Layer 4 of a small transformer language model trained on English Wikipedia (8 layers, counted from 0, width 96). Numbers have three digits each and are written without spaces.
In attention head 2, each number of a token's query is one row of weights dot the token's vector x. The head spreads its attention over the tokens so far by the softmax of query dot key.

Query weights of the head. A number n stands for (n - 500) times 0.0024.
q0: 505431464429669420467475514755534500503643498650541197556502437633690202587466549601626546477392576340490384411411431301467515137482538455400604469473420573781370406430330480622520509628411570659382405643411464592460546536598367656381313415708491472607649510313597598431702400525692728367
q1: 675330451488523324593540541569290423506660337654602586574560593454609541519607636610433592486412361610587589440558720397420333373506467487528368706438454635609683622688585324671575492537479532534480445450725515446353579334406350506605667658602498449545499236439282406655310214402305402437
q2: 726343497410706618376555478621544365519491547564405545774446467300615665560479477394424595463603661480498422332491293505825543708634547419316457597576584511378399508338462312378429368297521682433529584433518320662579554451289587754628574404136144644681565369552547537363497751484530584474
q3: 534618672816635473326650490364495411404702521395519458752589735541315398497425473535639555551410686587875505592465406248490487589586629433533575699413358473487557499419481653543641445451553432467403434495506413384451347547328312298424473543569590498453541574401483692423462480221470499386
q4: 662333412483522524340715583440428434662742486561579371370491654468505299398487639362199469773565223590447517593437446586494480511456652498565438443471430415302616526495393422460420291578654573563651538360675557411507573509481561574509513401544628427319415608387599618522545564384575408554
q5: 520414263510390519578426367299533603441656644422651676577668415609579594744518473622423328562490489609368548386545447475652516609546547842432239678753556425571370399375497222465736362527298587523510385571433424559591735624639293316517418498295525608576288446461618598516367633406563479392
q6: 430415415445564553380567496505442505576617552592574500410403376289596598634510636426433586359497371294528408484563582425644722495454367544484375723657497541509585536304325495350587362488500586400419546548624577534522395394645556399305461530709946503478443539443421507507395697491467277426
q7: 441510502484526728463650515522517702511500450454475424526613576481454445571434356513475445538519537611519480441492413503470353478363416559195376569443318585417579258325345549571574580631710799409542583502658482623547329523526355471568738456579487414421532374474370431702486580343590622517
q8: 567333525401539628483514571700589484484383565424531405478552531505349417502828537472639620458508584678541807658665271325427405550501706519267585534685401169446523200622537360399641578314424405517482300356484366773582520536573389335640524571611529639415425484507428629543387441445366573580
q9: 518632418570440390668506500390744509466654584745484506544633592461401563555293536491507299334587682455275459623468573456497546476324304342468810360644320481616606413604638639579515283409480460565387432426577552677525472586575436566449543459312475470419645480583388473351484348287639555634
q10: 595642522390617415624617450561559478132785442374421477626557414481517371307468655482459473346495563369531350563682558742508643536521462626471515623473393410514513389798449506713491508419239510581420312615372477416560550285491477272465588335583378289652576570448605637637482515433708497437
q11: 650508368529435172377590608436282567409414379576440447372664393377740500397812612593389446653516576606555312555433820518410496660487430304437400313426539666527490322448325573670339408228455537508579687530577435588550293455660663496497354531611398521442662657479506477552541801307544564568
q12: 616459530534433483420453593410551447508403543421472591424430591662648509722298737475644476494394303540486440415481533562534552621617541601224439523449322475465570428596385438616295596295399536707378750462532503456495591521415425489720446517538398536671485408526410520498592355624440540386
q13: 714293532523409500634616551401451789563584255304467393835576472386378494339625467609446739722613463399637628604415388602335666467495511676458579460621712536630368401376603469240494459565489416594329488405270668489512552286642427549471370456556355545465433438487396525438520558571501455504
q14: 531383459513596475502505385466612702395465447579425521312581347583329404544443676608348689383532689364702431352292459383614448568572443557898371470890441506501611482353407647452439620362267688469661370351759445423581503532597490373583481356458428433440629558678324538270266469642453506530
q15: 309393590558375443537611467569758498628584463354384402615447526535617635554431419519249681392539633434566481582409529533449527476394636529553436559384513384464709426556372449461387441488358575773449638602687597527402418703489578371508419677544555537586408506322410386505533369384464431639
q16: 393406484541524671520322478578395744406498485381470299424545405558635465763626340279453546620544364546600561741488431623534434382407612574671602487681500605327446531292497481583513369273530474617470608592371716659474471565389328313540452413444380637345785545617612337632520473340320540565
q17: 314534628633530470492482375573537575025598629682601609414515352482525329510510373695498369372377401638416606650378644672483488530556551338273518511552531608343671639624444306471553449536366582481509422550496474356282678477454648588578546702378479594116466456560165616510477690475702594369
q18: 486647399334412502653339422352541457513447529489441542540386482510655580370514562451384347402348545437471444538197541422253539518639605427313521406628685369534426499435490404465641410535673237594618652623798540691620603509462720450403364349634681473339697430626483610396592453598486674394
q19: 564383397751480634512597646561469472508474510480351537421568514504453398523419547829487537332497537566509546522623696562489392628448450508441618374593475418526594497285552196532401366434356652462423521668352573486444475643483441549495528250399681445560493534462373551481450422558589433508
q20: 639726313692320494320304497555367326548530326434846501716419498524572320485327418494489762342185489498543525449654500582484606620357561444534525603575475680438569543565612453429681616304502231504696383515554631589428437431356348627563571502514502572469637531288555497481523427395632562545
q21: 606626636454415498618721454723488395368537584312526491514468401513311671497468474628364412441409524348448621241583683489616404345553305566451600262669443428658459439315638535294433475609564518542572552383699525441454573522263533348540267516595387587481505612504590466642472475624603680584
q22: 556748532496421510507500648538465638369496478593445550586298305672661540438593601329458440533566447404491663578358421519528432678395332448372434646619534703509447453453517591407315629576448696417671344516326451621526412589483373575550537585559554598504345479370313842590408299232629595574
q23: 762618461556216476456412398719519627545542464522563477372460333220543499531384417351548333640636540546483578569617513574323624522617358559535660398559429396419595759491360570517474580485597488629428328726585409398508410527492498514516519511627580633492379410441420412437550608451479522319
q24: 532534390651512486362952512644346372599221364311374452412584436545589523567433558250501461363438361554502493607535436431457587418683626537489285450431685619504469477645638646356607308494579678738678331476280478442566470566457500429492452584430532439363548391656393514484597618496432800552
q25: 312631564299361545505619464517474184505539361572324527345482598360527226527653758302610693423558632481641483470555410553654416466605377632483451713461492358604707487581631535271475490239702113343517712479478476515582637575643381505500487495513356452357453562485584535539521647569443542530
q26: 559464234781634419553464145500537361422599492473437500465533415407593711512511609361425383496269375484565392498584275465305224501532608518642421579567618513423566684564608453587396240523553476406416467628441544543404723592596548597605433569726489506514588630695566417497518366375500403705
q27: 564712610537286628525655474324537667511407451590677458367364718578633446227646419428658497465494404566455541530437497419258356586518479230616550615543553594481695505439580423444355505362394603399341693538532359476426445456339529588496638687509260383656568507424678449550375504435630484367
q28: 646568252403701607478582658502570462192470472589423585486437551544662614557484598673385557650534463503528665387535623464532554311372628354619423359335707554420434326457536541533350513401718355605392686443474721601249549530459537353586490370580783417520470467584419539345561429367548525244
q29: 505288568464552519572655551574328548473374583661401717482607389387538684563510381532490397484399607452334602521353614427387532617431524643558491477352453471476588513494532576284467572649458468703379370679553403627240465425376315516532472280569457454511626772348567600307724554387531527544
q30: 398400388645374427485247544426453513619595526528443393401467582275416364451778643522381321446517536241506510374583312721533634484706225543462685384284534545567678438447555536610560728368635498615685450590571599516286506579138438478593453512445557699559298675444519474416377506599639535464
q31: 536610512463528470398552531474429492458607559485529595353670379410518413227495653598635465479433535489626522550349454325316519516328548409482568760287689645719453665606283452289506600261521642598412512504367474362375646493384424345470630452459569573694605391448539344458367582480595739463

Each question shows a short text with each token's key, already scaled and adjusted for position as the last token sees it. A number n stands for (n - 500) times 0.006.

Then comes the last token's vector x. A number n stands for (n - 500) times 0.013.

0 " are": 464633376367431588242588305502480453517418714744439387695588523133443794773715555505597533539372
1 " w": 536663312411478534179611236509540410447380687797449382763694546076382802726763536506614580521322
2 "at": 554707224422421499154630196522536496435384721787397356762687495163421852687676528528648553536348
3 "er": 471659234418458471089608221578587461456382747776402370714716486166388851723699532522615561520335
4 ".\n\n": 487648295386415525225572217521516486479406723767394358740621510123403819806717576502614595517363
5 "==": 481645293408428545228539258543500522484398746754450359755657514090376770779763613480623566538378
x: 506474252529637450535478602508474493456511222550522610476497539452506555585428476558400506499459278488505548468458389531588446504455430440336486555589577382506469381640450816456549551574492411466459505561503436470418558816493547456543488626485540266632618425481546310360590722610527430488
Which token does the last token look at most, and with what share of its attention? 4 ".\n\n", with about 50%

0 " he": 467628383368440593244588308505479459512428695731436393699571528130443774762701543502599539526383
1 " w": 540661322411490535178611231507541425440388664788451395785677563060392781726747530499614575518333
2 "on": 506690274425520469094609252546583472463359720823426357742698482115353793722703481459618546477298
3 " the": 469647274369423544189595223525565482477395656774419368757697550090388826759716526478595570526356
4 " U": 451636321394399533174644255538539505509445667742397366740689554087465765800762547500585586511338
5 "nd": 517648344489409590149591278495590515502440640771407395769736566097477777832768626529556599510382
x: 502487296568561535556471629489494507445470248536462516518504518472438623505445386597524527467393360478509584428453402556610528478403469439358454526535492404501504370600505762406511585475501413443475501660443414401382602929531433626509576639478552264648549391565519401439588745496524385584
Which token does the last token look at most? 4 " U"

0 "en": 469630384368443599250606322502488467516447711739437378692569520137453777759706545500590532529374
1 " C": 490632302434429556162666287546560463441483693814413337751648526055470819751738524472592599492324
2 "ric": 500649307479417545161651234547613506407447699763377327715716531089453825799755496530527624510344
3 "k": 531612317475434598085627276560640495465503665809407335738712494087430863766723517538534618539343
4 "et": 519599260432410528087613290555670525437485697824409387749718489141501890781674580523569588550373
5 " C": 497601267447447557116681271531546477445512676819424384759644557074471805729680557529590631507326
x: 498519235586556454523482662423545533533465190494482483486550596562451547540510436598443462481413322460516584487407411533548510472473480520341453578592494405460527343580465706426537582558423467479441505652510472394474590860485467567540529663520423273596627471497501392319551754528571379501
Which token does the last token look at most, and with what share of its attention? 5 " C", with about 70%

0 " the": 458626395357427600263587317500479461524429699730438390693571525141451771766702548499588533527381
1 " ": 490700348423449554190588292522552484479455688771448355738694596062460825768809532513585566534362
2 "1": 497620306424420541190614255507573527440481694767471328742721541080486834779793526492574596559362
3 "9": 459628301418455545191588262476598550447525685789482355723767533095446826750822549504554631528375
4 "8": 435601278439435535160568265488594532436532695786496346720772508134447841739787539530541625521386
5 "2": 410605262441420532133553282490603527477523717778502347735759494168444842764767553540520629537389
x: 512521307542539419477472626595376519489525209551535514554526533394429492546456401604492503522445329515494566468440516554592538475428552524369486584559522399494523356582457693416468507463413465408381513692458443461352620942515519521494477632519503297582554515489593383380561789579481371585
Which token does the last token look at most, and with what share of its attention? 3 "9", with about 90%

0 " of": 461639383366434594252590315499490455511429707741436377683568520130450776768717551503588526523381
1 " the": 466649314353408584194588229517567471478413668757429372762707550093442833779728532481582566528361
2 " m": 462671306394448549159578237534551432489403607789368422785709539112473848741760485525655578571317
3 "in": 437650257370472512139601223497578464485415661761370401749736468111477851754759460500652596565327
4 "ot": 486664272382501569110587209476582462455502649782372369753715489146441872747774525549625519570334
5 "a": 449643276385474545101563210500583467508459716782429397715710487086448861695713535587609532585374
x: 497563250521478545481387643516440554484525203517556574477503625485421483566467485551496505513415362492520577445420431615526462495458546501366492480543532359525470339625523739449546531607458487442429516585530389448292545903522513565586528615495475260581524480474504273420560740622581380494
Which token does the last token look at most, and with what share of its attention? 4 "ot", with about 50%

0 "s": 469631390366440598250596323500491462519442712738441390699561524137451767748703536508588531527380
1 " p": 550626334413457543185600243533522488475427697764460396793668531053447806776750450507642575518381
2 "ur": 549651312387510532172572211519536524448452702728465330809707547115471815753768452503655649516354
3 "ch": 562634325431468578125594219506503504454462709806471369801684544105456867740728453495616626537377
4 "as": 558608311392472580141549205471548497447498730776473387824694553144449874770707516543608584521354
5 "ed": 573610309375503570145564213508599497426479734799458378828681567171433841800661543523646599562363
x: 509551268472500483522435681540423553520409162522528481561535534542483538537450381518472498522456358488572648500335428523596558545507447482407503583554490407501480362577389783424495551510480398457444574610586474347344563926516513566511465624485507326556536473506570360306612718559528429483
Which token does the last token look at most, and with what share of its attention? 3 "ch", with about 50%

0 "it": 471629380360438599236609316511485466507439710743444393696571522131457768754695540505591532526370
1 "e": 509621307432459586141607273530623484425443757755481402758682511075422851786735562500540559486365
2 " a": 491653332370480583194543180515566493447474666739437401749674579059456839806760523467598552526391
3 " c": 480649314405459499200623227514539454450444642792404404740666566076443861735732463495625620523326
4 "ent": 481672303402410451165578195517579470441442595792395344745676561104447879725727467572605636526344
5 "ur": 464668298410464484161581218551601501462448629779387324736701548142406844722752479534596670525346
x: 431518322586552538498482643511443564498484259487593484582494582442458556544450396610487514468395386404516603484449487580579585509402480438360536520575506346462484352646501678479528567518533422489418412591522409422368566943464502510458544662571487212585575430510509346362569752562579374487
Which token does the last token look at most? 3 " c"

0 "6": 451620382372434599256593327508485476524446711739445378694585509142448766748725541501591543529377
1 "0": 491613318426439583178604264517582545463486713791469345763739513121453839765773549505561609549394
2 "5": 467587264411411556142579260530585524483499710783476355799748506170467842736759550536543614556401
3 ",": 480611303381407548172554194535622545524441671789457355709708520133418782753759563563607570512373
4 " ": 462697302426451565197579282508550493500468669794444340699704582090418792759818536558620576486373
5 "-": 493624316447465532253539254523582523510462701769400351695691555037442799765800513529643612491382
x: 514542261492499524460446637451465505471492240524547582463556553478479517626509453614473479475458271432516561491461427581581487489445524446281445603568502454478525354614470818487575519529472404477427490584517441463451554852544539562513575638498479297650577392497528336273522691551515414517
Which two tokens does the last token look at most, in order? 5 "-", 4 " "

0 "ag": 482635385367437603224611322510508469499440714746442393718580518121466787746704530503592532528367
1 "ue": 521657318416446557142609228530626540463429725774435380778702544076478846763747530518571569493363
2 " ch": 525635275443464542148624243519535490413376667766441451816697534071396813760736430487634573528348
3 "am": 485602267410468532132580207513576510377392672790419439830671515116413862730741474505615571516329
4 "p": 516618248409443548110579208580586478386409683797437401811705477111435837720721454534648562515351
5 "ion": 508603235393498540170590186577594549422364687779447424775688502102427822716705501579616578522326
x: 433553298499548479484429758448431555495472233561546551540494588552520551518432303547459488480461334527540541495384474564542547511517476503403485568557526336519501398576427837524503608540466439482451470633538444443353615859470463438492507643473499257490541461568586339351546757545443417531
Which token does the last token look at most? 2 " ch"

0 "c": 475625378374438605244596322508481452510443715744435369696573518134453781752710537495593542533371
1 "ies": 545632310445444545172585241506564471494441713754453356725660550101452851764718530527600538525338
2 " and": 539628305400407543178583196535588474497409737785423365779647558132425829729751558565609534542396
3 " b": 563656284405504544167610234511509454487393659781419353764686514101425820740721509531677524526334
4 "ac": 552647283394499525169592178489517508448425676781411358780677509108409824716736545534634575500353
5 "k": 547628290418518541120591213506538498503416692785413342772716476100391834745719498567638564534355
x: 531542292512533527451432678487431534469462219530535532540499606575448527525486369545519545461422320499547554418437457557521536449505469451372434517594536340464536392624406803468532516569494423429458550594592450426331551879515498477531576673511526271615546437533520304315571740552535454485
Which token does the last token look at most? 3 " b"

0 "'s": 458620383368434599257583313504481460525427701733439390692567522137445765769706555497591534521388
1 " G": 515640308414426574140635270548503477479441670780410398763674536039463771759665573519606583499341
2 "l": 518636301461455553090619252516526482515423677776403391791704530051469797760702570498617572506354
3 "o": 496633233404425558042598251547567498467440697766454356783672472117426794751679587496583620491360
4 "ver": 541625202444470543089631268582602499502401672743451383743748485079445764715683537523622643518369
5 " W": 511609275448474587094643276517534447464443652799454403781656528058418732716696586538590626512339
x: 492502258602582485499471691455545591521484216480491491518534596523475582503453460522479478447358350512509563486440391580487492433454469525352444590616515365479514352606407752473531571566430407419433537609528429410445629812553467542559524646459449341613619464511502410275546765566512447476
Which token does the last token look at most? 1 " G"

0 "ur": 469619389366432598249599321511486463512433712728441388700569517138454768753702543502598539524380
1 "r": 492617341449421562172613278532568525422396769747402362740664553064456783765751545501563565502336
2 "ound": 533611297400436550172612242530574544445440730782404349750690504103436796733772543506557587493358
3 "ed": 527630286370482580122583246532636496460450716806462393769692525176422789790688602535581548526382
4 " by": 531653262381454550131574246499606485511444673801444355710631551136402786772721561554609522472377
5 " v": 485637239413482526192605352500515471507418630824456373677619508098425788815772493555663575488358
x: 427517250498531463466520615475515521488459276525520545518563560486419555578513416514471544460475347472499615513349428569537513435510486487256511578552516419487530414601390740499552568523405437538476495554544469449373607836531462531555534703498449267645602416523555387318519770538472389542
Which token does the last token look at most? 5 " v"

0 " R": 462624385382445600236602329509467455502447711739437380698578523113467768769703547492603545525369
1 "u": 522655323381415551128635269535512482432454748771430314771678503081476798798722546509598612522321
2 "g": 554642305404442624145627269513510503465485729794444357760715525059451814752698557485597572482366
3 "b": 542587301424503619107623263532545470476486706818467319727734503083474805743694563538583558540343
4 "y": 553609207455480587102598236573549484534486720823467334739707523142506794721681548534588546572361
5 ",": 523611273394450553148580210524574517530436661786448314707672522114444787751736620579637560543365
x: 505580252477493526480406631507438575465517251535551511585557564503503504540446401569458409473422296480516561480411360526556491500492452464364495572541496359502518336613450760416502477546397470506470504587583439440420604871597472538561537666522475294644593472511533351311513741588525415604
Which token does the last token look at most? 5 ","

0 "s": 469631390366440598250596323500491462519442712738441390699561524137451767748703536508588531527380
1 " s": 542693350436447525195603213517541443483418726751425366764698566083430829703747509493661576562336
2 "oc": 549661375429494561178630131540519475434458768722413359745703594143433846701733514509616608525313
3 "i": 517659342415462517150577190537568490455504763761427372745734568134418906693669511496621607568305
4 "et": 516634332392454479157583172521622540436469773763384383760761535163458892753665532498624605580393
5 "y": 532668308432481538124574144543561489499482773777435344757741576161449837710664498507610594581363
x: 522496298548509513463478685486422553477514153602560533511482560452453499585492373602452520484401318478522570417445431557580558545497476464450460506606492336449454367641418733440501593532485510420393471615591402437335535893477491561563535592552502315550604470491519319323613708575611417524
Which two tokens does the last token look at most, in order? 2 "oc", 3 "i"

0 " at": 466636396364435598255595321505485463514430703735446384692569531131459769765709543499587528523384
1 " a": 521650347384443580207556205533562493466455665748437364767690579066472841796769518471607550522379
2 "pp": 501643359365490631179583194534576431446448670733387409729723595067497853777743509538541585571368
3 "ro": 521631318375494559151548192513556489476434700763432348752695570068507837747747503536545525601369
4 "x": 508636305387476610170566209502555519464439732776460404728731517092484877770774491556570514618417
5 "im": 542588281406470588165584213506544538435422736770431399763689532087471874760730547539537550560331
x: 507491259497537517435432676474402531563499217502509538552561564513469464566426409531514540528407297449573589489369373573533476487538505436421484609639498348510502378565467653432536573624506473479434467681469426459319601907500476498496535655433507293562580391519571354313570713632486476538
Which two tokens does the last token look at most, in order? 2 "pp", 1 " a"

0 "her": 462617379358425607249583311507497463516438706726434395702566517138451773763701550497585535524382
1 "n": 526610314447477582133579240531598452465463750753407366766666504100447820831768554463571577498370
2 " D": 515626287479428559149646322483554460463496693805436334763636516085459746817706548497617618446362
3 "ist": 503561303469433553107580279505571557445472690763422324733630519071445829781690539477597619411338
4 "ric": 513596267525441516162644272508589518421442719761418321703665512128453814834718541565542654478406
5 "t": 499602260535420531147619291506601489440493740831460326724672493156417848804692555535586606459431
x: 504563371502554474529464625573474597550474266542502538577485524496492550555513382520500502534365349516545578456365378514553508442450576474421485537586477343493492370588443770395545593534412405450425492651484392451376587806468470494524542688507479216590581436474532400296598805488550415540
Which token does the last token look at most, and with what share of its attention? 2 " D", with about 50%

0 "i": 472630378365440598241605320508490459511446712741433382694576509134451772758705548502595535522371
1 ",": 515647327383418538178584212515600511504417682776447320727686510096447804768776550532615547504353
2 " of": 521688274369405560176565231501581477463402696781433350728665501110434808795779539540627529449396
3 " wh": 508727301392419554181635210516561425484392670775442410692680525106441787769724585504633559489377
4 "ich": 473692293396415566105583209524563455518395712792401400703720485133437811781763574539601561447376
5 " ": 481686283425440562170581290526551452497421676780412360701703560083416794779807582540603549501368
x: 475577244487600494515466643514530510448457243504533551473549582526477542593510393551476502440427257491539506474444435577541491472487446481324460586555485442477464373681452776483577520518416474477466537563491431438402610852578491554495519640490481272639556453431517368306527754617550394499
Which two tokens does the last token look at most, in order? 2 " of", 3 " wh"

0 "er": 469628386360441604253600317512490472518440703737438391695566518138454770754704542501588536528381
1 " in": 518668322387429525188616273511581471453412696792452340712612540093464810818794496493569510465368
2 " m": 514697309410471551169633261510556439502399645805424373726666553073443825764766496509622541516329
3 "o": 431686246342460540113574201492587479452464667762432354735650517106411830738762493510596576538357
4 "od": 524682245420504558145588216457586506476419657815406348732696508123426829726752516508612555568315
5 " th": 539668239382492568227607231493551448483419618767450416735725564126414780771744499504647547485378
x: 457486198572554570508470666482490546485475196520523451533504579454482613548466417549479524488439329440555585484453436585538569434467430388369436532558507377492454418694428683496554530526463405558418440569528476455390529838603531551551512637487437207646633434474601370349549711596555432556
Which two tokens does the last token look at most, in order? 2 " m", 5 " th"